Layer 17 of a small transformer language model trained on English Wikipedia (21 layers, counted from 0, width 96).
A neuron adds its activation times its output weights to the MLP's output. To switch it off is to set its activation to zero at one token and run the rest of the model.

Output weights of the MLP neurons that the questions are about. A number n stands for n times 0.008.
n10: -56 -18 -13 -57 23 12 0 -18 -95 -17 -55 34 -19 48 32 20 30 1 -8 7 16 -21 -7 -34 -29 5 -53 37 35 17 33 73 17 8 21 19 -13 -14 -13 -3 -25 -33 34 -4 23 -4 -1 52 -15 29 -2 15 4 -11 27 -20 -24 -18 14 -50 -15 -10 15 12 -12 -13 -21 -14 36 -24 -10 -26 12 16 14 -2 -7 -16 -14 -45 9 13 -2 -16 7 -2 -1 -13 1 2 26 41 15 38 22 6
n11: 7 -2 2 10 -35 28 38 -22 -40 0 9 34 -38 9 35 7 -13 2 6 -5 6 21 -33 -7 21 20 13 -34 -58 -29 33 -25 -43 -26 30 59 0 -42 11 -2 4 -17 13 -17 -39 16 -32 0 7 5 21 11 29 28 23 -6 33 27 -14 16 -2 20 32 13 32 39 -31 -70 -29 5 -4 6 -20 -22 34 16 -25 -32 31 -88 -19 22 -38 -43 36 37 37 -7 -8 57 -7 23 -1 10 -11 -35
n22: 16 -2 -38 -4 33 0 19 28 -6 21 -38 11 22 16 -16 38 22 -10 15 2 5 15 -3 2 -21 17 -6 1 -25 -6 29 36 -26 -3 -6 6 7 -19 16 16 19 18 16 14 0 -70 26 -37 24 14 -3 2 -43 -42 7 25 -8 4 -23 16 -3 -23 -11 25 35 -13 0 24 -37 15 48 -49 -42 -19 0 8 -13 28 -21 -15 11 11 8 -20 4 -15 -33 -15 -48 47 3 22 -69 -32 -22 49
n24: 7 33 33 37 29 -12 12 38 64 1 -13 -16 6 28 -8 14 -25 11 18 8 -35 2 -10 0 -7 1 -4 23 -35 -1 9 -33 -10 44 22 6 -10 47 -54 16 22 -26 21 1 24 14 -11 53 26 21 -46 -17 -19 11 5 -15 11 3 -37 66 14 -9 1 -10 32 24 12 -29 -25 17 1 -20 -28 -42 -14 -10 -8 6 -23 -19 26 -46 -11 32 -25 -3 -14 41 -6 -65 -31 0 -56 -15 19 -23
n31: 36 -2 1 25 28 -38 25 -43 44 2 -37 3 -6 -29 -11 16 23 13 -6 16 24 21 14 8 58 25 21 -26 4 24 24 49 -28 -25 -32 35 -24 11 -19 17 9 -15 -6 64 33 -10 1 7 57 -71 -3 -23 -26 -25 -12 -42 2 0 19 11 -10 12 -17 -29 -39 21 -62 -12 -27 14 28 9 31 2 21 -5 -12 -21 2 -52 29 -32 -4 28 -12 53 42 -25 17 12 7 -2 -26 -40 -35 -47
n39: -24 -10 13 0 -62 -55 -28 -24 -27 -4 25 7 30 26 4 -16 -12 17 -1 3 0 40 -81 14 -24 -15 14 10 -12 8 -32 -1 -10 60 16 -17 41 -7 9 16 -41 40 4 9 -33 -41 18 44 8 45 48 -17 23 -22 -18 -37 17 -33 21 44 27 -14 -1 7 2 6 -59 7 25 15 -24 -45 24 -40 -12 50 4 37 -25 -14 3 8 25 -4 31 22 -41 26 -8 -1 -28 -1 8 51 22 -12
n82: -13 16 -20 -23 -33 19 20 -41 -13 -48 21 28 10 4 -12 0 -30 -19 -49 19 -22 14 10 -13 54 9 -19 10 41 22 40 -44 48 19 -14 10 -15 41 2 13 -46 8 18 -8 -32 -50 -12 -2 -23 43 -11 8 -3 20 11 4 -54 -7 6 21 -3 54 25 -13 13 -29 -9 -9 10 33 -4 39 33 -44 49 2 28 -79 9 19 -26 27 63 25 6 16 7 -70 -9 -41 8 -8 -14 -25 20 -29
n84: -28 -10 15 18 -30 15 -15 36 -17 -12 1 21 8 -16 16 1 -11 3 -19 -32 -74 -12 -9 13 2 -25 -19 13 32 -32 -28 18 -47 -43 26 23 15 -16 37 18 -49 8 16 -26 22 -43 35 -30 -23 1 42 39 7 -21 25 2 1 26 -6 -53 2 1 4 3 -29 -27 28 22 -34 41 -16 -9 21 45 45 13 -9 -35 26 13 40 11 -44 8 -14 1 0 22 -13 17 15 -1 9 24 -35 31
n91: 8 28 20 6 -10 11 24 -13 -61 -4 -8 -37 6 -15 -31 4 -64 1 -14 19 16 1 -27 13 -37 7 2 13 52 -23 -2 -12 -51 19 -8 31 12 24 -25 -78 -22 -30 16 7 -28 10 72 -44 27 21 5 35 25 -16 11 -16 32 -10 63 -12 23 18 37 23 3 1 46 51 16 13 -9 -18 -16 -33 -20 2 -16 14 -3 44 -12 -23 22 -23 -40 18 -28 -15 -17 -6 -71 36 32 0 -18 -22
n97: 35 50 -29 -5 -34 2 -54 -28 -15 26 -15 -27 -8 -9 32 0 15 -8 17 20 5 3 -4 -17 23 17 8 -15 32 -32 20 29 -15 -94 33 41 -24 -5 4 13 22 26 -8 -37 -45 -20 7 -12 3 5 18 5 57 -56 -16 -31 6 10 -3 12 -22 41 21 -13 -6 -29 28 23 -29 -6 -30 -14 22 3 0 22 -8 -31 10 14 5 -22 -2 10 35 41 -39 -12 20 9 -8 -38 -10 8 29 17
n113: -12 33 -20 7 -53 -5 -5 32 -14 8 14 -2 82 41 -9 16 19 4 -26 30 -9 0 -21 -9 -2 21 -16 48 -43 -39 -18 33 -47 11 -19 46 -11 46 -28 -3 28 -41 -10 -17 -9 -17 -22 12 -58 32 -24 18 6 1 -30 -46 22 -22 -30 18 23 30 -17 -10 13 -23 -48 -6 6 -4 38 -5 45 15 -8 15 -1 15 -25 29 9 -1 26 -38 0 -20 2 23 -21 -36 57 -28 5 -9 47 -16
n128: 3 -1 -12 -12 44 -60 12 -34 29 18 40 -40 -2 31 23 15 -34 23 -31 -21 -13 22 32 23 74 -32 -43 6 8 25 -15 7 8 -78 -48 -1 -7 18 11 -23 -30 9 6 -30 -6 66 3 27 2 38 20 8 -62 -3 -18 16 -10 -3 18 6 10 -9 20 10 -15 6 41 -3 -13 -20 26 -26 29 -19 -33 -38 15 31 16 12 -27 17 -2 -4 -20 49 -32 -68 -17 41 -3 -5 37 1 -27 -6
n155: -22 -4 -7 -5 17 1 15 36 26 11 -11 -15 22 -15 -15 5 11 41 -38 -25 -20 -31 -25 -39 -22 -36 -47 -5 14 8 15 -18 28 90 31 -20 -4 0 -20 26 -10 -36 26 20 -4 7 -26 18 12 11 32 23 34 -10 -20 12 -23 -23 21 25 -12 -31 21 -15 -13 -17 -26 0 30 -40 26 -13 36 4 -15 2 -12 1 10 -16 37 -15 -10 23 -29 -32 -19 59 5 -17 19 70 -24 -62 -14 0
n171: -10 -25 -11 -41 23 -24 35 -22 22 -52 31 -23 -23 -42 -33 38 -38 -12 -17 -22 -32 36 3 30 45 7 -29 6 -28 4 13 -20 -24 -54 30 16 10 49 -34 -52 4 30 -1 6 -24 10 39 -34 47 9 -49 41 10 9 6 -19 30 11 -11 1 -18 -13 -5 34 -14 -42 28 29 27 13 -40 26 24 3 -30 63 23 -19 -15 -20 31 -41 -9 15 7 17 23 13 10 10 8 11 -14 -16 15 -32
n188: -21 4 -5 -24 16 -8 41 7 68 51 12 -20 45 3 -6 -14 -12 -7 -3 42 -14 -9 6 17 7 -2 13 -61 9 -22 -37 -17 -8 3 -4 -20 21 -19 17 8 -33 14 41 9 1 23 -24 -48 -40 -21 18 19 19 2 -6 -19 -28 -7 31 17 -12 -2 39 10 -13 -24 -55 23 -3 64 -46 -11 -9 -7 -26 50 47 14 -19 39 62 -31 17 -31 -19 14 -13 -22 24 5 -31 -50 0 -6 -16 31
n191: -53 50 11 -21 21 55 -14 -23 52 35 5 -27 -40 -9 7 -5 -43 -54 -10 33 36 1 20 50 -43 14 69 4 -5 -14 -14 -21 19 -6 8 2 -11 6 -10 -6 53 -13 -5 -24 -26 -30 27 -7 14 22 22 -8 29 22 -18 -15 -39 22 -3 16 -50 -23 54 -43 37 -8 16 33 -17 28 -28 19 -24 9 -35 36 19 13 20 -2 -1 -2 -37 -9 -4 -3 -18 -39 -16 -23 31 -3 4 -10 -6 -10

Each question names a token from some text and the token that comes next. It shows the activations a of the neurons there, in the order above. A number n stands for n times 0.044.

Then comes g, the gradient of the next token's log-probability with respect to the MLP's output, scaled to length 1. A neuron's effect is roughly proportional to its activation times (output weights . g). A number n stands for n times 0.0042.

" may", then " not"
a: 0 -1 -1 -2 0 11 3 -4 -94 5 -1 2 3 1 -3 0
g: 35 -7 -31 -2 -50 -23 -31 -38 -1 28 -19 44 -14 24 7 -21 -26 15 -27 -4 28 -13 -43 32 48 -20 -5 0 19 25 13 14 -14 -13 -26 -38 -7 16 9 26 -7 -6 -8 -7 11 -4 -21 3 15 -15 -26 47 -20 -19 -2 -14 3 -16 -70 35 65 -13 4 -13 -23 25 30 26 -8 -23 -12 14 -27 40 -4 12 -8 61 -25 -6 3 0 10 36 12 12 -12 8 17 -31 -2 3 5 -19 23 33
Which neuron, switched off, lowers the next token's probability most? n91

"o", then "it"
a: -1 19 0 -3 -18 0 -5 8 1 3 2 -7 -2 -1 -6 2
g: 20 -51 -12 -4 -32 33 -11 2 24 -12 17 -14 11 7 -20 -5 -2 2 23 -22 -5 -1 48 9 -4 22 15 -5 -35 24 10 -5 -14 -5 -10 -29 -5 14 6 -22 1 25 44 -5 19 -13 -14 -26 1 -52 -28 13 -28 8 53 -1 41 30 -56 8 34 -10 43 29 28 12 0 8 6 57 -10 -2 22 -5 -19 -3 -8 -3 16 17 7 7 -25 38 4 -66 -13 -39 -18 5 -61 -40 -15 20 -2 7
Which neuron, switched off, raises the next token's probability most? n188

" f", then "ury"
a: -8 -3 -1 0 0 3 -8 4 0 -7 3 4 1 -1 0 0
g: 53 -17 46 13 6 -33 -8 17 -3 28 -15 -18 15 -19 14 28 -47 -5 7 -10 50 -16 -30 0 -51 32 -14 -42 -6 -3 8 -35 -2 -21 -20 16 25 8 1 -63 -32 -3 -15 -11 14 19 2 46 49 -6 6 34 25 9 30 5 11 -28 29 -5 -36 23 15 -28 38 -16 -8 -22 35 29 -10 -2 9 32 25 -17 6 21 13 28 -46 -16 -22 -4 -16 -6 -30 -25 -14 5 1 -27 -10 -13 18 9
Which neuron, switched off, lowers the next token's probability most? n82

" the", then " C"
a: 4 4 1 -1 -1 -3 -3 -2 5 -5 3 -7 10 -1 -9 0
g: -36 -1 21 26 -22 -8 -1 27 -18 7 8 -8 35 -17 -16 64 4 0 -23 16 -5 -27 -4 10 -20 -54 -12 -10 -28 -13 -28 -25 -4 -14 28 -4 -24 16 -12 39 -10 -43 20 16 13 3 1 55 6 13 -22 -14 -38 4 7 4 14 -14 -44 -9 32 9 29 4 -8 30 2 -7 40 16 -16 -7 3 27 -43 1 23 -10 9 -2 -23 2 -9 -5 53 -75 35 30 30 12 -4 43 11 1 -10 -48
Which neuron, switched off, lowers the next token's probability most? n155

"hel", then " Mor"
a: 2 -1 -6 1 3 -6 -26 -2 5 3 -2 0 -3 1 -1 -1
g: 16 17 34 -15 8 -4 -21 -6 -13 2 10 -28 4 -5 69 2 -17 -35 24 12 -4 -25 -25 -28 20 9 26 19 7 -20 5 21 -28 17 -11 -8 -30 36 2 -14 44 -2 8 -15 -1 -39 -6 -15 -32 12 -38 30 15 54 8 -2 -13 6 2 -46 25 -10 -15 38 10 52 -8 71 36 15 -7 -14 1 -20 -21 -7 18 -26 31 -15 -6 3 -2 -5 -2 -18 -3 -17 15 -40 -14 56 -45 -27 -2 -34
Which neuron, switched off, raises the next token's probability most? n82

"J", then "O"
a: -1 -1 -1 -5 0 -1 -2 0 -2 -4 11 0 -4 3 -2 -1
g: -9 20 -38 -10 -11 8 -10 -5 32 12 17 -94 14 26 -44 -7 -11 -20 3 19 0 18 -6 -41 -11 -29 -14 2 8 -3 -12 4 13 26 -31 19 0 29 -6 -2 -14 -26 -2 -28 45 -27 10 -14 12 -7 -1 53 5 59 8 -48 27 21 -12 -8 17 37 3 -7 -49 18 -18 -25 -15 -35 23 48 -20 -50 -19 -2 12 20 32 7 28 -6 -5 38 -13 16 27 -5 -7 4 5 0 -6 8 3 26
Which neuron, switched off, lowers the next token's probability most? n113

",", then " d"
a: 84 0 0 -1 -2 -4 -3 -2 2 15 0 -2 2 0 -3 -3
g: 60 12 27 -27 -22 -38 7 31 22 -14 -29 -2 -7 26 -22 2 -2 17 -40 20 24 19 -2 4 -34 31 -5 16 42 53 32 22 6 -4 -4 -20 -3 4 8 1 18 -41 25 22 -14 -14 -48 34 -24 -23 8 -28 -38 9 -7 -9 17 -15 -10 18 8 -12 -13 -39 23 20 -21 -2 48 -10 4 -8 -14 3 -2 3 32 -3 16 22 -2 34 -23 -43 -14 10 25 -20 -78 -24 8 -3 -20 8 31 -34
Which neuron, switched off, lowers the next token's probability most? n10

" an", then "t"
a: 0 -19 -2 -2 -16 6 1 1 3 26 4 -3 0 -6 -1 0
g: 22 0 19 45 10 30 0 1 14 9 -35 40 -43 19 31 13 -6 31 26 17 -12 27 -17 -21 12 -27 20 -31 4 21 11 20 0 -16 -49 -8 15 43 -11 4 19 -23 7 -3 0 -30 29 -27 14 43 -18 -47 -10 -35 1 25 6 -26 35 -20 38 -28 15 -54 -27 0 -23 -40 -11 0 8 -22 -27 -27 -6 13 5 8 8 6 26 -20 -12 51 -48 -12 -4 45 7 16 -2 -38 -24 20 15 -19
Which neuron, switched off, lowers the next token's probability most? n11

".", then " The"
a: 11 0 -1 0 -3 7 -5 1 0 -20 0 -57 1 -2 -27 0
g: -22 2 15 -6 43 3 -5 28 22 29 -36 33 9 -33 44 15 -5 -2 -21 -18 13 -1 -23 -9 -18 35 -31 45 -33 5 -8 -2 -31 -14 -6 28 44 16 -40 -17 23 3 -27 59 1 5 13 -5 10 13 11 2 10 -32 7 -31 -25 13 11 8 30 -51 26 -37 23 -7 -3 3 -4 18 -48 28 20 -2 18 -8 -23 26 2 -21 46 -29 -54 -1 19 -10 20 -34 35 -32 -21 -13 -38 -4 4 3
Which neuron, switched off, lowers the next token's probability most? n128

"ter", then "e"
a: 1 2 65 -5 0 1 21 3 -85 2 2 -5 1 1 -7 -4
g: -6 -32 14 14 33 -4 -32 -5 33 23 22 -41 -36 -37 -27 10 75 -13 14 -31 -3 -30 13 -18 -7 -11 21 33 11 -16 -19 12 -23 3 -22 -29 23 46 -16 -11 1 -21 44 -4 -34 -17 20 19 27 11 -15 -29 2 -39 -2 -9 -4 -40 -34 -9 3 -3 4 32 -13 -4 25 19 4 17 25 17 1 -25 -7 -8 15 11 37 6 -37 2 -14 19 -16 62 14 2 -36 18 43 24 -25 7 21 -41
Which neuron, switched off, lowers the next token's probability most? n22

"ax", then "pl"
a: -1 -4 -1 -4 11 -3 3 -1 1 1 -1 0 -6 1 -10 1
g: 9 -44 -3 -6 43 6 -21 21 34 -2 5 1 12 9 40 -11 -8 -1 -12 -11 -13 -9 28 27 -17 -22 26 -27 -24 11 6 -29 41 -20 -32 -27 -46 -16 21 -31 29 -9 -6 25 -10 37 47 -5 6 -29 -22 11 -29 -30 22 22 -14 34 28 52 -13 37 -8 -53 2 -44 -17 -14 5 24 -6 -43 1 7 16 12 17 -22 -26 21 5 15 9 23 35 -29 -32 40 10 11 12 -26 -48 16 10 -11
Which neuron, switched off, raises the next token's probability most? n188

"at", then "ine"
a: 0 3 -3 2 -12 5 3 -11 0 1 -22 -5 -10 5 -2 -1
g: 27 8 17 14 3 -2 33 10 -39 -14 7 27 1 -2 -26 4 5 -23 -57 -19 8 14 -13 17 32 15 0 52 -28 -21 -35 48 1 -2 -37 13 30 28 -1 -41 -2 -27 11 28 13 26 -34 2 6 5 6 -56 -64 -10 -10 4 19 14 21 -27 -52 -16 -4 -32 16 53 14 35 -56 -14 -3 17 -1 19 23 -9 -11 -28 -3 4 7 7 11 -27 -19 15 13 43 8 13 -22 -7 -11 25 -7 20
Which neuron, switched off, lowers the next token's probability most? n155

"ic", then "ens"
a: 1 11 3 -3 39 0 9 -1 -2 -6 -3 -10 -1 6 -6 -2
g: 8 38 -45 11 21 -28 23 20 -6 -38 -48 56 10 -5 -1 -6 9 15 17 -10 56 -6 3 1 1 -30 -19 -10 -45 8 17 -1 -12 18 -49 -32 -19 5 43 33 -39 8 6 37 -18 -8 -20 26 -21 -44 -4 -1 13 39 -15 29 33 31 -18 -31 -11 -17 6 -13 -20 10 -22 41 8 -21 34 27 -22 -12 -1 -11 26 48 6 -3 15 28 -19 18 -28 7 -5 -31 23 5 -40 0 -1 -19 10 -22
Which neuron, switched off, lowers the next token's probability most? n31

"e", then "ot"
a: 7 3 11 0 2 -4 -40 -3 2 0 -4 3 2 -28 1 11
g: 33 -6 -37 -22 6 -27 30 26 -5 -28 -6 -2 -1 -1 21 0 -78 -4 -1 17 -15 35 23 16 46 -37 12 4 46 -19 -1 27 21 6 -44 -23 -5 12 14 -52 7 13 -10 13 -52 34 0 4 -14 22 -31 -5 -2 -17 2 -41 -6 0 39 -11 -66 -19 -2 -1 -22 34 15 -31 22 10 30 5 1 23 -8 16 34 -2 0 31 -23 -13 -9 21 -19 3 1 14 23 -2 -51 0 30 12 31 -15
Which neuron, switched off, raises the next token's probability most? n171

"\n", then "B"
a: 0 2 2 4 0 9 12 -10 0 -10 -2 3 -1 -2 -13 1
g: 20 -14 47 -8 -12 -3 -15 42 21 -42 -13 11 6 -26 -8 -12 2 -21 -60 -2 -66 5 -13 6 9 17 34 -4 -12 -33 14 -6 10 5 45 -1 -59 -24 -37 16 -6 31 5 37 39 -62 -4 -29 11 0 26 25 20 20 10 27 8 1 7 17 -12 12 31 -31 -41 -10 44 -28 -3 3 35 -12 27 0 8 -12 1 -5 -35 -2 -11 35 3 -3 -12 16 -14 -6 27 23 -1 -14 -47 22 13 -4
Which neuron, switched off, raises the next token's probability most? n84

"ro", then "ck"
a: -2 -4 0 3 -1 4 43 3 -1 -31 0 -14 0 1 2 1
g: -9 14 6 25 3 20 25 5 37 1 -15 17 5 5 24 -3 50 -36 -26 6 -10 -6 -45 -2 -19 -34 -19 44 5 8 36 -26 -9 10 -9 39 -4 48 -6 -5 -29 -26 -13 -45 9 -34 -9 3 -18 -4 1 21 -1 -6 25 -20 -65 13 28 9 12 2 -60 -19 12 3 15 14 29 9 -24 -25 -11 0 5 -7 5 16 17 -8 -12 49 30 -23 -2 13 -28 36 -87 6 -2 19 -15 -5 29 15
Which two neurons, each switched off alone, lower its probability most, in order? n82, n97

" pr", then "olog"
a: 1 -1 1 -1 5 0 0 -20 0 -2 -1 1 23 -4 -7 4
g: -5 21 -14 -45 8 10 -16 16 19 -14 -5 -13 -16 -14 29 -7 -20 6 14 -28 17 20 -6 -12 -6 -32 26 -18 2 55 -7 33 -1 10 -51 -42 -7 -36 32 1 15 -16 -33 -3 28 -34 32 -35 -1 17 34 -21 68 13 -18 5 8 7 -38 -13 38 -9 16 34 13 -15 4 -16 21 7 52 40 -26 2 -16 2 -34 -3 26 34 0 -16 28 30 6 -54 -1 -34 -22 6 -37 5 11 19 -29 -1
Which neuron, switched off, lowers the next token's probability most? n171

" at", then " Haw"
a: -1 -4 2 30 1 4 -1 0 1 3 3 1 1 -2 -2 0
g: -11 24 64 9 35 -7 -33 -9 -4 4 -8 -13 0 -10 -17 -49 8 -51 -11 30 -20 37 13 -28 -5 -8 20 47 31 -28 19 -20 -11 -1 -25 37 10 13 13 -4 -6 23 -17 -6 15 4 27 -12 -13 7 -14 -7 10 24 -17 5 -66 5 -24 16 -32 13 38 -9 18 21 34 -36 -19 -42 27 -27 0 6 2 5 6 -61 24 10 -16 -50 25 -16 48 1 -28 -17 35 -5 23 6 1 -6 27 -2
Which neuron, switched off, lowers the next token's probability most? n24

" of", then " his"
a: 3 3 3 3 0 13 1 3 1 2 3 -1 1 -2 -21 -2
g: -21 -49 -8 38 20 -19 -68 -19 25 13 0 5 17 37 2 -52 -13 7 12 7 8 10 -11 35 -27 27 2 -3 24 7 6 -16 -8 14 8 15 -27 -33 41 17 18 -26 -1 12 -10 -2 -19 -17 18 1 -6 -38 26 29 9 20 39 7 13 -10 -34 -9 12 9 6 9 27 -25 22 26 -61 -9 5 -2 12 -2 12 -13 -37 2 -7 -44 -6 -3 -8 -3 -71 24 -24 5 28 41 -47 18 29 36
Which neuron, switched off, lowers the next token's probability most? n39

"ine", then "au"
a: -3 8 0 -1 -1 -4 -1 0 1 0 1 0 -1 -1 -3 16
g: -43 26 4 26 -51 -3 23 11 63 29 -9 -33 -2 -18 -70 5 10 3 10 24 22 6 36 33 3 4 -35 -41 24 4 -12 -5 -6 -15 -32 30 -40 -61 3 11 7 -15 -6 -2 32 -8 -1 -15 24 7 18 -13 -5 20 -1 28 -14 -40 17 43 -29 -1 -2 -35 -30 -8 9 -11 11 8 -14 14 57 -14 -15 -1 41 2 -11 22 -10 -18 12 -13 39 3 -37 -21 -6 18 25 2 23 -23 -1 5
Which two neurons, each switched off alone, lower its probability most, in order? n191, n10

"ur", then "ak"
a: -2 3 4 0 1 0 0 2 2 2 -5 2 0 5 -1 -3
g: -25 4 -9 6 30 11 22 31 -11 35 14 4 -11 -19 -8 42 10 7 20 -15 26 3 7 22 4 8 5 -66 19 -57 -1 -41 0 -16 -8 23 25 -1 16 26 3 9 -39 -2 -19 14 -17 -25 29 -8 -23 -18 8 39 -44 37 -26 63 52 12 -36 1 -18 -9 16 7 -33 -20 1 -15 -49 24 -46 35 -26 -11 -25 31 14 -20 2 -23 18 -18 -9 17 36 -29 -13 -1 0 16 16 -16 -14 18
Which neuron, switched off, lowers the next token's probability most? n113

" have", then " been"
a: -9 -1 -7 11 0 59 5 -80 1 0 2 -1 2 -4 -21 1
g: 3 -4 -34 -19 -3 14 23 -13 9 39 7 -47 38 16 -10 11 11 -21 -5 30 -1 4 -21 -5 -39 -51 21 2 -34 3 -25 10 4 19 14 21 5 8 16 -31 22 35 32 32 38 44 -22 40 -20 7 11 -12 -31 -23 -64 28 -25 23 30 -10 -9 33 16 -5 -31 -20 -9 23 -9 16 -23 -18 -46 -29 -29 11 0 -3 3 -12 -39 15 -4 50 30 33 -13 4 26 17 -37 14 -6 -18 7 -38
Which neuron, switched off, raises the next token's probability most? n188

"ud", then "ience"
a: 0 1 0 -3 -8 7 1 -11 5 -1 -1 -2 -8 1 -1 8
g: -3 25 -22 -31 10 6 -32 -14 -19 -10 -2 -22 25 9 12 1 -15 -37 2 -31 58 36 -1 -40 6 -27 18 1 18 21 -8 -12 3 18 -33 32 28 -19 -32 3 14 1 -56 20 19 24 -14 12 -40 71 53 9 2 27 9 -42 -10 4 29 10 4 -2 -7 15 -23 17 -1 -26 25 -26 24 -17 -5 37 3 16 23 -33 -17 -5 -39 16 2 -14 -52 -26 -33 -5 28 -13 18 -21 31 35 5 5
Which two neurons, each switched off alone, lower its probability most, in order? n84, n31

" met", then "res"
a: -2 0 5 3 6 3 -1 2 -1 23 0 0 0 15 -2 -38
g: 28 -35 -38 7 -8 -42 13 -14 0 -42 -11 -64 15 17 7 -18 -17 33 -55 8 -33 40 -12 25 -21 -17 -5 47 -9 42 -9 -1 7 21 11 29 16 8 42 31 -8 12 -38 -31 11 -31 -2 17 9 5 -16 -60 -19 16 -2 -26 -2 46 33 6 21 -2 -17 -2 -28 22 -13 -7 -17 -10 55 -4 35 16 -2 -5 9 2 -20 9 -23 17 20 17 -25 -7 -3 37 14 -17 19 -27 20 10 17 -23
Which neuron, switched off, raises the next token's probability most? n97

" |", then " Re"
a: -6 -6 -2 21 -1 2 1 0 1 1 -1 1 -3 0 -5 -3
g: 50 -8 27 9 -10 5 -26 24 10 16 21 22 33 33 -13 43 -4 -43 6 -26 -31 18 6 -19 -8 -35 -77 6 -39 4 -45 -15 2 -16 -8 6 -33 2 -3 4 1 -61 35 49 11 -35 -25 26 -11 28 8 48 20 24 52 -30 18 4 -10 -15 -7 25 -23 -18 11 -4 -26 -12 42 -11 -4 9 30 -19 21 -48 -1 10 -8 -9 -17 20 17 18 -2 -22 10 8 -5 3 -11 -8 -10 13 12 -7
Which neuron, switched off, lowers the next token's probability most? n24

"–", then "2"
a: 0 0 -5 -1 1 -1 1 1 0 50 3 -26 0 0 -4 19
g: 4 8 -1 24 -11 14 -4 -54 7 24 -6 -27 -12 6 -8 20 -11 -1 -1 -8 7 -37 8 -15 -3 33 -32 -47 -32 7 -25 -49 8 -2 53 8 -38 20 37 56 4 -38 25 6 -2 0 30 -21 -8 16 33 -44 7 15 -25 30 24 46 7 -19 20 -40 13 34 -24 4 -18 34 -30 -5 -14 27 15 32 -33 -20 -46 11 -25 6 9 -6 -18 -16 30 31 8 -24 30 1 -11 39 11 8 -11 -29
Which neuron, switched off, lowers the next token's probability most? n97

"C", then "16"
a: 0 -2 -1 21 0 -3 -2 -3 3 -1 51 -4 7 -9 -2 -2
g: 35 -14 19 -16 5 -5 -7 25 -28 -21 26 -20 1 -33 -17 5 4 39 -23 10 -18 29 13 9 -4 23 53 -27 61 -27 18 -49 32 -10 26 9 34 -13 14 -17 -40 9 -14 16 8 7 1 -50 17 13 -14 -7 13 -31 -23 23 -25 -35 -16 20 -31 26 -10 -31 -2 -30 44 -31 -37 28 -5 -13 -6 11 44 22 -21 -9 10 14 2 14 -22 24 13 13 17 46 -15 -37 -42 15 -24 6 -22 26
Which neuron, switched off, raises the next token's probability most? n113

"icial", then " L"
a: 1 4 -1 -5 5 0 1 14 3 0 -1 -1 -1 0 -2 1
g: -11 15 -3 23 -17 28 11 43 -4 -19 20 18 39 -19 26 13 8 -23 6 -51 -9 42 -6 13 -20 20 -4 -12 23 0 -25 -15 17 10 -32 -25 -3 -4 -14 -20 -29 -18 22 -37 0 -1 45 -18 2 0 -6 -34 -39 15 -61 0 19 -5 55 -32 -16 -16 26 -24 -11 15 -16 38 33 14 14 47 1 -1 59 7 -7 1 0 6 25 50 23 -9 -22 -34 -44 6 -42 -3 -20 -25 -11 -5 25 0
Which neuron, switched off, lowers the next token's probability most? n84

" S", then "E"
a: 0 0 -1 -16 -6 2 3 -3 0 0 -5 -4 7 -3 1 -5
g: 0 -24 -16 -12 -11 0 -12 -10 6 -19 14 -31 -14 -38 -18 68 26 36 -5 -27 14 -7 10 -44 6 10 31 -14 -22 -33 3 -7 -3 15 -20 20 -19 35 -46 31 5 16 -25 -2 25 -18 39 -24 57 -16 -14 -46 5 47 -7 -4 33 -18 20 -3 12 -6 32 12 -5 -56 -22 -27 7 -37 49 -43 4 -12 -2 31 27 -6 34 -26 -6 20 -14 10 8 -13 23 18 -15 -15 20 15 -9 0 6 39
Which neuron, switched off, lowers the next token's probability most? n155

" which", then " he"
a: -51 -1 1 1 0 13 0 -3 3 -1 0 -1 3 -1 -19 -2
g: 22 -50 -39 40 -7 -34 7 -7 0 -14 -1 8 4 24 -3 -73 8 3 -5 7 -26 -4 -11 37 13 24 16 -5 2 0 -12 4 5 6 -6 2 -74 -69 -6 -11 30 -32 14 -16 11 -15 -2 12 22 7 8 -35 -33 56 21 32 42 -5 21 -17 -20 -3 -14 3 16 37 29 13 8 -8 -16 0 -30 -6 0 -20 16 3 19 -9 22 8 15 2 19 -7 -65 44 -36 10 6 18 5 37 0 5
Which neuron, switched off, lowers the next token's probability most? n188

"ts", then " to"
a: -4 1 20 1 3 -2 4 1 0 -5 -4 -1 0 0 -1 -4
g: -4 -31 23 2 11 12 25 -52 -31 16 16 -12 16 14 -20 4 -27 6 -6 61 14 26 8 29 -4 13 25 48 -23 -24 1 59 38 -2 -36 13 4 25 -41 -37 -21 1 -10 -1 -1 8 -5 -11 -4 -2 -23 3 35 -16 -5 4 -8 -25 4 34 -18 -32 -19 17 -13 0 32 13 13 4 21 39 -9 -22 20 -69 -27 -10 -61 14 -29 -53 -10 9 -26 4 -6 -11 38 3 12 19 2 36 2 -3
Which neuron, switched off, raises the next token's probability most? n22

" |", then " Army"
a: 3 -2 -3 44 -1 -1 1 -1 1 -1 0 0 -2 -3 -1 -7
g: 32 -32 39 -31 -2 29 -4 -4 -7 -17 -46 7 -13 -10 0 -10 6 9 -20 32 -14 -46 9 -8 -7 -64 28 16 50 -20 -15 -6 11 -41 -5 -2 10 32 -42 15 23 37 -23 4 20 -38 -20 17 -30 17 3 12 21 13 12 -24 8 -13 13 39 0 8 2 27 11 70 46 -7 10 3 36 36 11 -27 -2 -30 4 0 4 24 1 2 2 -19 -5 -13 15 21 20 -21 -43 -41 -9 -23 -44 -20
Which neuron, switched off, lowers the next token's probability most? n24

"ite", then "/"
a: -1 -2 0 -2 3 1 2 1 18 1 -3 -4 0 3 -1 -5
g: 1 -2 33 -2 11 8 25 -19 -5 -56 -15 -26 5 -21 -9 12 -11 -11 -20 22 19 55 -5 10 27 -8 3 -12 -16 -37 -2 -1 6 -3 55 19 -11 24 11 5 34 -38 -29 13 8 16 30 -78 -16 7 19 40 35 -11 27 -2 10 18 6 17 -1 12 -7 -62 15 -48 -10 -29 -23 53 -8 -25 27 -12 19 -2 -24 22 -29 -27 -3 1 -10 -40 21 29 -9 -11 1 3 -10 -16 12 42 14 -30
Which neuron, switched off, lowers the next token's probability most? n91

"ize", then " the"
a: 12 -2 2 -5 -1 27 2 3 7 0 1 -1 4 -3 1 -2
g: -4 27 -25 16 34 17 23 63 36 56 -23 6 -21 -28 -17 22 3 -7 20 20 -16 -52 4 10 -37 -16 24 -15 -14 -21 -17 36 -46 -8 9 -23 8 17 10 11 -11 -23 1 22 0 -4 13 -51 -6 -4 -32 4 37 -6 -1 -18 28 -13 30 3 9 -35 30 -7 9 -3 -10 -8 2 20 -50 -4 -6 -27 -8 -13 27 -5 -4 -6 8 -47 -6 -4 6 -40 72 -14 49 -8 -8 -4 20 -28 14 32
Which neuron, switched off, raises the next token's probability most? n39